Layer 5 of a small transformer language model trained on English Wikipedia (9 layers, counted from 0, width 128).
Take only the direct path to the model's output, skipping the later layers: a vector added to the residual stream pushes a token's score in proportion to its dot product with that token's output vector.

Output vectors of the tokens that the questions are about. A number n stands for (n - 500) times 0.0059.
"ew": 528 488 461 370 511 510 407 437 494 525 420 506 438 228 468 513 423 595 510 313 555 420 501 570 591 585 377 621 518 297 559 404 487 518 748 490 501 500 355 432 575 783 491 576 604 404 562 635 511 409 656 523 402 779 661 678 577 542 710 635 619 549 458 766 436 464 484 171 741 401 621 419 746 574 491 337 445 508 532 580 665 666 304 457 383 501 506 340 276 461 535 555 286 605 485 386 353 521 600 467 511 774 622 259 634 431 345 481 528 305 577 869 628 471 392 351 536 555 239 508 176 387 483 411 208 472 603 665
"ep": 524 484 455 399 577 772 563 550 269 586 342 630 419 384 455 591 344 526 493 422 776 336 521 640 631 397 221 434 485 303 761 352 590 527 579 419 486 528 651 442 558 629 434 348 411 401 495 576 350 362 375 499 379 708 403 634 674 612 335 731 511 397 302 730 440 466 414 546 571 294 703 425 567 460 461 495 336 589 381 632 603 418 432 513 408 404 462 249 628 550 671 574 531 580 274 392 480 489 654 585 550 690 465 286 682 404 412 661 372 600 449 381 645 645 558 518 504 699 268 842 510 256 548 606 370 340 586 755
"ish": 301 492 624 595 476 471 440 443 373 629 231 714 634 476 574 477 585 819 328 479 644 308 604 232 348 497 328 475 485 517 605 377 481 418 598 488 562 425 808 402 689 367 328 448 557 383 593 333 356 401 726 631 471 431 500 653 417 459 721 411 606 384 536 579 389 344 480 496 590 503 322 499 575 535 740 487 445 664 609 442 533 716 367 638 713 515 537 628 362 684 465 726 645 112 496 338 376 659 488 291 647 616 624 478 330 435 319 383 470 693 453 645 559 542 409 623 277 475 469 541 207 523 668 672 146 622 509 513
" |": 416 540 566 491 586 478 407 485 425 499 524 471 473 537 511 629 496 496 635 542 402 404 635 509 522 388 600 625 427 455 452 378 456 586 515 552 645 434 540 342 252 681 448 349 575 321 374 551 446 832 571 435 569 380 474 503 631 425 588 623 400 448 408 680 517 443 481 665 474 544 474 549 596 511 304 497 473 491 369 609 507 416 455 364 507 641 619 415 661 434 423 568 405 563 656 536 360 648 382 253 492 509 561 471 402 586 405 436 617 622 677 406 360 274 590 399 505 649 689 434 440 577 617 535 424 462 463 548
"ist": 408 496 475 517 515 290 738 621 658 473 473 726 708 399 266 352 612 500 374 646 532 494 466 361 260 284 499 337 603 456 516 581 564 499 770 506 520 327 596 515 593 313 366 309 201 366 404 283 672 385 754 636 491 659 426 427 619 680 459 662 375 566 587 560 420 479 627 601 579 795 565 559 279 442 327 509 376 827 736 508 619 581 481 518 545 795 488 561 377 720 509 532 658 512 397 610 293 626 402 413 500 482 374 264 498 408 409 765 395 422 536 321 312 685 482 368 374 482 568 738 341 465 458 625 211 565 472 491
" 1": 440 537 584 561 461 508 548 467 495 442 384 372 337 503 432 350 519 515 697 464 627 411 339 521 466 558 461 694 415 564 423 240 413 613 392 510 420 466 534 493 404 509 474 489 312 561 459 560 563 411 513 527 593 370 474 518 596 420 609 463 545 419 455 490 595 255 623 553 448 413 722 486 572 435 494 453 428 452 479 576 443 506 502 618 647 543 259 576 598 500 387 561 580 487 561 510 499 390 394 621 513 547 651 364 598 546 450 579 568 558 440 423 547 475 471 697 658 548 500 591 505 625 560 486 530 478 559 460
" 200": 431 494 476 640 399 599 428 533 667 383 348 387 391 487 353 510 462 437 680 416 508 487 569 451 583 489 558 354 408 638 528 299 472 508 305 428 463 409 626 363 494 467 468 465 418 550 449 594 556 483 650 555 366 424 501 464 413 459 708 393 383 465 542 395 596 333 657 673 501 546 612 601 498 635 503 424 388 566 516 579 556 524 477 252 626 502 240 498 393 631 570 514 668 455 490 531 516 518 506 759 589 527 418 587 435 543 284 487 636 377 565 336 639 531 556 669 563 533 732 407 239 570 461 527 716 509 412 669
"ong": 301 477 552 567 434 442 462 411 634 646 474 583 554 546 530 576 717 368 339 531 639 758 388 449 669 516 566 734 396 455 601 325 697 353 386 327 682 531 580 623 676 609 463 661 449 387 451 615 568 353 484 635 584 584 581 349 337 672 597 509 637 737 318 546 375 643 592 339 523 441 625 450 424 389 330 414 478 823 571 568 550 609 631 453 405 260 308 610 476 356 247 684 410 485 564 462 562 554 629 307 430 640 212 312 540 487 240 483 503 613 574 403 397 433 498 463 475 481 589 557 401 310 318 592 505 195 574 611
" K": 609 540 498 518 506 594 463 414 493 315 549 372 340 532 541 560 495 400 603 524 570 496 391 410 504 410 559 514 406 540 551 577 468 496 537 550 458 486 585 639 415 454 391 555 408 385 372 457 453 602 480 631 548 482 443 569 427 545 535 459 472 457 427 439 475 442 608 343 478 419 521 546 748 452 512 524 531 553 575 463 530 740 471 523 558 446 439 539 573 588 455 497 625 462 586 523 482 499 523 530 683 463 555 451 366 621 339 551 617 544 430 484 318 568 565 556 377 444 397 397 326 602 525 555 474 503 553 538
"–": 395 514 307 455 526 510 335 453 674 636 493 591 444 432 545 434 624 645 640 552 489 528 475 576 421 409 527 405 533 624 415 376 380 748 538 595 423 507 710 410 412 437 661 588 549 442 385 532 311 462 424 561 423 535 462 480 331 439 613 511 382 520 436 506 574 261 568 622 672 545 446 454 458 455 265 536 714 489 480 768 474 462 514 662 502 481 539 619 464 629 404 539 529 486 609 605 390 635 553 701 463 549 432 571 557 491 567 423 547 623 464 390 327 386 519 501 484 318 363 301 325 376 533 506 542 482 489 673
"og": 387 495 695 244 492 705 489 581 457 285 610 487 687 555 341 487 394 609 315 410 495 605 543 393 324 590 491 402 429 428 603 467 510 465 604 656 439 614 460 433 470 632 698 808 407 286 549 317 686 371 589 687 445 437 424 370 517 606 710 480 548 589 516 444 362 699 618 615 623 291 539 585 414 547 559 394 420 669 522 445 608 648 566 392 492 624 553 423 490 538 656 376 679 287 426 438 479 528 659 465 564 793 362 337 358 486 570 525 447 337 556 327 301 527 620 607 242 609 478 659 87 344 502 528 547 408 471 514
"ess": 433 488 550 604 371 467 529 379 573 488 338 607 591 581 408 639 243 389 427 373 518 405 407 387 646 646 341 596 550 522 491 614 519 652 414 465 456 423 399 461 725 395 312 493 450 541 468 659 467 515 426 584 297 676 635 389 396 565 519 511 342 503 459 706 558 507 386 482 531 724 469 528 324 578 608 243 622 860 491 630 580 583 612 634 473 446 591 591 513 391 489 646 415 432 476 322 578 387 287 426 342 770 377 533 230 414 493 391 543 533 446 738 316 503 619 401 408 364 839 442 178 520 423 979 634 542 385 803
"ran": 612 481 500 440 650 378 350 380 323 695 642 443 778 701 330 661 367 451 348 613 509 563 500 473 375 594 268 724 531 654 475 568 534 460 520 561 423 271 559 383 523 445 628 444 503 354 432 628 567 439 570 343 371 439 514 565 600 725 442 326 700 370 489 618 561 371 411 655 654 383 303 309 305 336 585 572 373 795 661 437 603 525 566 578 799 399 591 482 587 391 467 587 579 505 511 689 400 534 634 584 417 757 665 479 483 466 577 349 371 444 571 583 507 402 60 478 505 513 428 132 414 450 375 483 566 634 579 461
"ic": 500 524 487 595 560 491 671 533 508 643 393 750 832 389 599 454 354 519 310 380 412 344 646 427 638 587 589 256 484 532 529 379 550 687 559 503 322 386 585 522 577 532 654 570 339 474 486 310 566 423 521 561 439 531 568 485 319 412 636 497 427 337 342 720 691 378 531 557 674 390 307 585 584 419 712 475 432 724 298 536 487 498 323 675 788 555 498 435 538 565 498 370 509 578 376 383 268 405 571 479 449 368 497 344 514 388 504 510 459 406 655 442 557 430 607 497 569 440 513 751 352 446 403 480 411 652 543 562

Each question shows what one neuron of this layer's MLP adds at an activation of 1. A number n stands for (n - 500) times 0.0026.

n186: 454 357 465 554 552 531 475 446 581 518 468 485 405 542 492 352 484 579 461 520 456 553 490 491 418 418 624 510 515 404 576 502 433 511 574 491 336 528 461 546 474 497 592 437 618 539 494 599 539 579 440 490 424 553 583 397 458 459 447 465 412 527 523 423 547 528 482 619 407 455 577 486 481 488 465 487 483 542 487 456 577 598 453 435 492 512 569 495 523 604 498 493 439 498 402 520 468 455 577 355 469 513 577 447 573 529 410 585 504 424 571 521 509 471 576 526 526 375 649 597 538 534 595 499 535 503 450 482
Pushed down most: "ran"

n301: 393 456 437 465 424 588 647 600 484 487 563 535 594 443 535 526 491 480 562 502 493 473 464 459 527 396 581 396 563 520 401 586 503 471 569 426 563 466 540 515 433 524 441 409 470 492 619 510 468 524 409 574 581 473 548 516 515 601 505 462 537 434 553 473 624 425 530 504 396 441 519 516 443 551 519 528 468 473 471 505 448 508 540 573 533 474 550 454 515 573 356 539 537 498 531 421 462 667 426 460 453 385 431 428 476 393 497 634 631 482 454 550 516 474 451 503 580 377 531 491 443 549 539 449 569 512 489 528
Which two tokens does it push up most, strongest first? "ist", "ic"

n53: 604 437 455 333 521 583 608 567 468 598 414 468 423 652 516 446 408 447 578 568 524 582 479 451 406 415 486 600 272 605 466 507 563 525 496 490 665 490 426 551 448 351 642 487 477 387 565 493 613 518 376 627 468 492 463 575 414 570 529 368 591 424 588 563 533 465 486 607 491 471 521 493 663 302 418 606 494 533 513 570 502 469 450 512 540 473 528 535 578 486 446 583 503 398 500 655 528 473 537 413 381 572 487 508 502 498 581 460 459 523 607 604 550 483 517 372 476 484 458 291 559 511 455 482 442 520 548 372
Pushed up most: "ran"

n392: 585 431 451 486 576 516 523 458 479 444 497 477 384 557 528 497 378 493 536 531 359 423 561 481 491 512 591 411 473 476 519 568 521 586 513 415 523 532 440 663 487 613 469 387 462 406 514 447 474 517 449 516 551 486 547 489 553 540 557 610 474 472 499 473 560 504 532 491 442 498 482 530 557 409 607 420 541 523 599 503 507 468 603 453 543 484 464 541 488 545 447 445 559 518 539 460 542 456 547 492 516 388 532 530 407 476 409 486 490 486 483 645 487 495 566 416 420 535 568 406 452 592 505 457 446 579 512 506
Pushed up most: " K"

n389: 571 326 442 541 522 414 488 596 499 569 489 577 518 597 529 497 493 562 497 492 541 606 587 522 477 471 478 485 433 360 463 484 593 535 535 527 573 504 528 517 455 487 492 552 465 524 529 540 467 558 430 431 443 417 485 592 437 476 536 576 455 363 514 572 396 562 388 455 534 537 520 549 585 448 473 376 566 420 446 477 582 456 561 521 499 601 435 426 432 578 556 562 464 507 421 493 462 399 594 488 493 421 456 546 508 444 450 473 542 472 567 556 459 501 554 562 458 586 495 460 395 583 538 479 472 484 524 375
Pushed up most: "ew"

n163: 505 597 547 438 545 520 411 469 472 438 408 428 453 500 490 440 450 470 565 478 543 619 472 606 438 475 431 498 475 479 476 422 541 556 482 485 500 554 485 413 428 508 512 532 594 491 460 508 487 390 378 429 481 486 511 504 513 533 550 666 562 411 485 458 448 483 524 591 525 554 565 478 575 535 619 479 471 514 525 448 486 537 530 496 457 465 486 462 547 392 451 440 510 548 446 428 443 494 519 479 462 498 587 454 519 494 429 653 569 535 453 586 565 495 586 484 491 498 511 490 601 500 562 532 506 515 455 473
Which three tokens does it push up most, strongest first? "ep", " 1", "ew"

n360: 495 529 480 589 527 478 555 527 472 463 464 404 554 441 508 574 493 412 468 425 520 522 457 501 541 440 491 415 538 569 549 454 519 485 513 465 456 562 435 448 383 382 437 573 568 536 426 576 554 436 526 562 492 513 550 516 540 438 508 513 569 361 515 453 562 514 534 544 582 656 517 436 447 551 439 416 490 521 498 436 502 658 621 541 483 529 520 570 508 484 537 462 480 406 483 461 415 510 556 427 472 510 490 399 481 552 473 599 510 444 470 494 476 547 481 539 463 509 529 526 571 482 532 551 475 446 433 575
Pushed up most: "ist"

n154: 510 376 561 539 555 573 535 517 442 491 542 493 396 477 494 446 540 393 492 415 569 475 488 542 521 419 553 369 579 531 493 484 403 522 461 520 535 492 591 527 431 447 421 546 541 465 545 483 513 542 601 543 604 619 485 538 505 457 455 429 529 537 458 375 489 482 475 452 592 455 420 506 487 502 429 535 551 621 591 517 505 456 440 464 550 503 514 543 605 421 504 488 562 545 568 433 536 456 380 520 546 551 516 602 540 487 510 476 460 538 511 458 557 521 355 511 444 511 451 535 499 468 444 493 440 467 501 548
Pushed down most: "ess"

n308: 492 664 539 485 474 496 491 456 492 554 531 454 536 561 539 566 488 461 616 470 482 474 531 487 466 437 572 499 485 525 399 512 418 503 507 525 580 539 464 515 450 444 516 467 505 488 534 419 571 455 529 536 473 501 510 429 469 601 504 513 458 508 501 535 508 457 533 523 532 555 420 441 452 539 416 520 553 434 457 517 418 520 541 523 515 475 515 563 522 550 514 504 450 506 460 513 546 459 536 493 426 507 509 458 483 535 519 554 542 517 479 463 513 537 526 475 455 461 416 412 568 505 462 493 523 441 572 506
Pushed up most: "–"

n396: 540 410 540 532 492 542 503 527 484 517 409 466 495 399 595 385 474 479 473 583 533 565 465 415 471 503 439 544 426 507 600 495 531 493 416 458 526 594 376 431 445 588 397 458 553 464 505 580 471 410 517 407 487 524 396 530 427 624 476 585 498 467 541 434 397 509 485 402 577 592 514 496 554 482 576 500 515 560 561 461 544 459 498 484 545 508 573 500 514 465 524 505 407 482 388 613 363 460 510 485 409 535 483 527 509 519 480 514 474 512 633 535 622 486 538 444 335 567 485 622 630 571 486 492 553 527 520 488
Pushed up most: "ep"

n60: 637 461 435 476 551 522 546 644 495 592 514 530 453 486 511 414 415 632 448 457 579 689 585 404 503 526 489 460 441 501 456 529 637 501 501 440 391 459 487 531 411 421 464 557 455 528 537 496 548 422 477 450 455 490 551 407 534 393 494 519 404 524 446 463 551 455 628 415 521 479 597 511 479 624 538 539 545 462 438 497 516 388 523 396 517 439 377 486 520 493 364 562 521 459 477 497 317 596 473 554 568 448 526 474 519 574 449 526 616 494 533 469 626 640 535 571 513 526 533 493 404 452 570 463 619 524 454 452
Pushed up most: " 200"

n131: 396 317 516 510 505 549 529 534 489 493 442 532 452 512 494 593 505 544 562 430 542 559 528 478 466 548 462 462 299 434 635 489 446 464 558 545 575 543 484 582 545 678 545 499 553 460 460 476 434 495 443 481 363 574 554 622 482 449 473 656 534 449 461 599 498 466 378 649 412 434 495 390 451 495 544 518 363 544 493 541 531 539 425 457 462 553 517 536 444 496 444 535 600 448 396 545 508 514 539 495 453 591 493 517 460 503 581 546 452 426 466 543 449 451 481 481 484 410 454 655 581 517 440 590 459 588 545 556
Pushed up most: "ep"

n304: 463 252 513 491 467 489 447 444 598 614 449 452 547 531 477 496 459 556 468 562 428 549 447 392 425 523 515 535 446 405 581 397 480 555 514 454 385 261 604 499 519 473 344 453 539 556 450 603 428 467 403 519 458 557 458 482 495 528 471 618 529 470 559 575 424 508 582 601 527 426 484 625 438 482 494 424 503 446 561 509 621 392 519 452 456 522 503 543 509 446 446 607 520 667 449 578 426 674 492 582 485 628 563 433 469 531 441 482 413 517 542 518 439 544 417 534 506 472 509 607 408 612 539 547 593 588 456 662
Pushed up most: "ess"

n449: 461 418 491 477 495 533 562 451 317 395 669 538 485 620 523 407 626 443 481 566 440 428 392 470 524 609 480 526 528 653 586 537 584 465 537 477 407 590 522 475 478 491 516 592 453 484 495 645 384 493 402 483 490 573 325 412 541 663 461 470 571 512 519 500 381 544 455 549 440 465 467 524 573 422 381 601 535 542 391 551 515 499 425 396 533 458 451 520 544 551 509 537 525 579 512 628 411 424 529 507 273 572 494 546 453 623 424 457 510 553 625 500 517 504 520 491 416 568 527 427 441 469 446 442 493 553 507 458
Which two tokens does it push up most, strongest first? "ran", "ong"

n298: 496 456 501 653 574 525 517 554 476 526 467 469 515 472 527 580 482 537 468 473 453 460 454 545 497 447 534 528 418 485 499 530 440 533 610 606 563 550 528 481 421 403 428 590 465 514 481 571 454 477 569 493 492 411 556 534 511 487 567 572 493 467 544 490 569 436 465 581 490 528 423 420 403 498 594 460 495 493 497 613 545 446 554 481 387 484 507 464 501 434 492 559 488 500 408 598 489 470 596 567 476 464 444 528 493 393 537 444 528 417 414 452 457 542 519 644 550 480 529 495 351 473 613 398 542 399 543 509
Pushed up most: "–"

n106: 601 652 444 439 422 602 519 362 457 446 599 455 460 387 601 535 511 410 601 527 535 496 438 458 575 423 406 468 476 443 474 522 470 490 474 574 637 576 530 461 538 495 476 522 548 513 503 564 551 493 630 556 586 557 555 536 414 361 604 556 551 490 349 517 485 477 470 556 563 534 573 332 522 455 591 512 529 409 569 419 527 514 427 429 538 533 504 516 454 448 466 515 493 528 474 501 441 501 467 528 411 475 473 470 466 484 513 414 561 451 510 525 451 458 628 395 473 545 484 449 420 545 537 563 483 588 489 520
Pushed down most: "ist"

n330: 592 499 513 697 563 438 479 455 546 455 391 381 421 538 505 473 521 495 622 497 466 495 571 457 460 448 592 397 556 534 587 517 539 461 356 611 604 503 535 493 604 605 554 450 489 495 410 449 596 489 536 580 460 509 469 460 591 439 619 376 553 501 475 459 435 509 463 451 544 472 491 512 575 504 375 512 499 540 463 491 593 419 479 493 522 419 427 636 518 588 557 546 549 517 383 565 438 532 393 489 514 448 522 555 343 500 407 482 502 482 320 604 561 420 551 511 517 521 545 430 516 493 526 433 478 502 481 491
Pushed up most: " 200"

n2: 498 465 533 462 526 681 546 446 610 678 432 463 344 505 436 447 457 430 565 531 544 464 406 427 491 384 429 440 543 493 591 452 555 414 637 432 446 453 559 518 522 469 460 443 514 476 547 525 636 471 510 566 537 471 515 442 569 459 505 521 442 412 466 433 468 511 518 459 449 385 619 575 595 525 593 543 461 510 445 454 518 448 517 543 506 548 413 460 511 449 417 500 512 446 520 455 411 505 356 547 565 446 534 545 509 621 408 564 428 628 397 490 510 439 455 563 532 530 491 446 583 486 405 528 660 527 610 533
Pushed up most: " 1"

n271: 400 377 398 568 474 447 554 465 511 650 468 543 582 522 543 608 528 482 425 610 444 462 484 390 444 457 542 410 395 512 455 580 480 566 457 453 512 480 451 537 495 585 434 463 488 472 419 452 483 529 599 378 582 435 531 477 484 520 494 525 580 501 541 464 592 491 566 448 513 515 365 504 536 465 446 483 461 498 584 554 508 544 506 365 483 481 503 528 444 551 552 502 557 419 530 577 521 512 487 559 604 538 535 555 578 520 503 516 331 524 450 494 509 450 519 461 522 561 486 534 643 503 536 509 460 514 475 458
Which three tokens does it push up most, strongest first? "ist", "ish", "ran"

n233: 553 425 432 513 458 441 419 509 540 500 490 555 475 512 536 460 435 482 518 432 509 542 547 434 600 478 660 532 457 485 439 483 524 569 575 400 472 572 554 475 475 534 530 484 459 563 464 489 551 517 503 546 507 518 400 428 424 468 518 461 595 555 435 402 545 432 561 452 547 467 496 507 596 545 441 453 449 507 566 506 417 462 532 504 447 490 527 631 536 462 500 471 471 553 430 486 514 483 454 541 690 488 569 592 571 519 536 521 408 511 414 363 631 524 525 453 431 466 491 471 506 530 468 497 558 503 525 477
Pushed up most: " 200"

n94: 439 371 438 600 508 512 551 426 503 531 412 473 479 527 465 588 599 467 462 467 441 513 578 519 588 517 452 459 472 589 501 522 568 452 421 517 409 564 525 660 450 538 656 538 536 565 478 393 536 509 495 419 482 504 474 462 447 456 524 477 426 654 456 494 409 509 501 400 421 538 577 605 553 519 563 447 485 499 502 502 563 569 357 508 482 444 525 542 500 443 441 546 568 487 487 406 509 485 543 452 531 462 492 479 549 456 457 560 460 562 557 465 525 518 492 459 510 460 521 425 537 520 461 509 382 611 619 537
Pushed up most: "ong"

n200: 449 459 502 524 449 391 592 473 520 508 455 485 492 613 524 494 512 462 488 611 601 564 543 565 460 530 472 409 528 520 431 504 485 462 542 572 429 510 467 465 557 582 435 543 584 485 505 478 504 511 465 554 502 518 462 436 435 505 452 502 385 405 527 563 459 582 497 484 493 579 566 427 426 548 526 426 486 525 466 415 566 496 557 543 452 424 498 434 486 498 516 461 392 480 537 487 504 525 398 439 517 450 504 542 446 482 518 536 468 475 497 531 595 594 588 444 473 543 674 516 635 555 510 541 520 495 402 410
Pushed up most: "ess"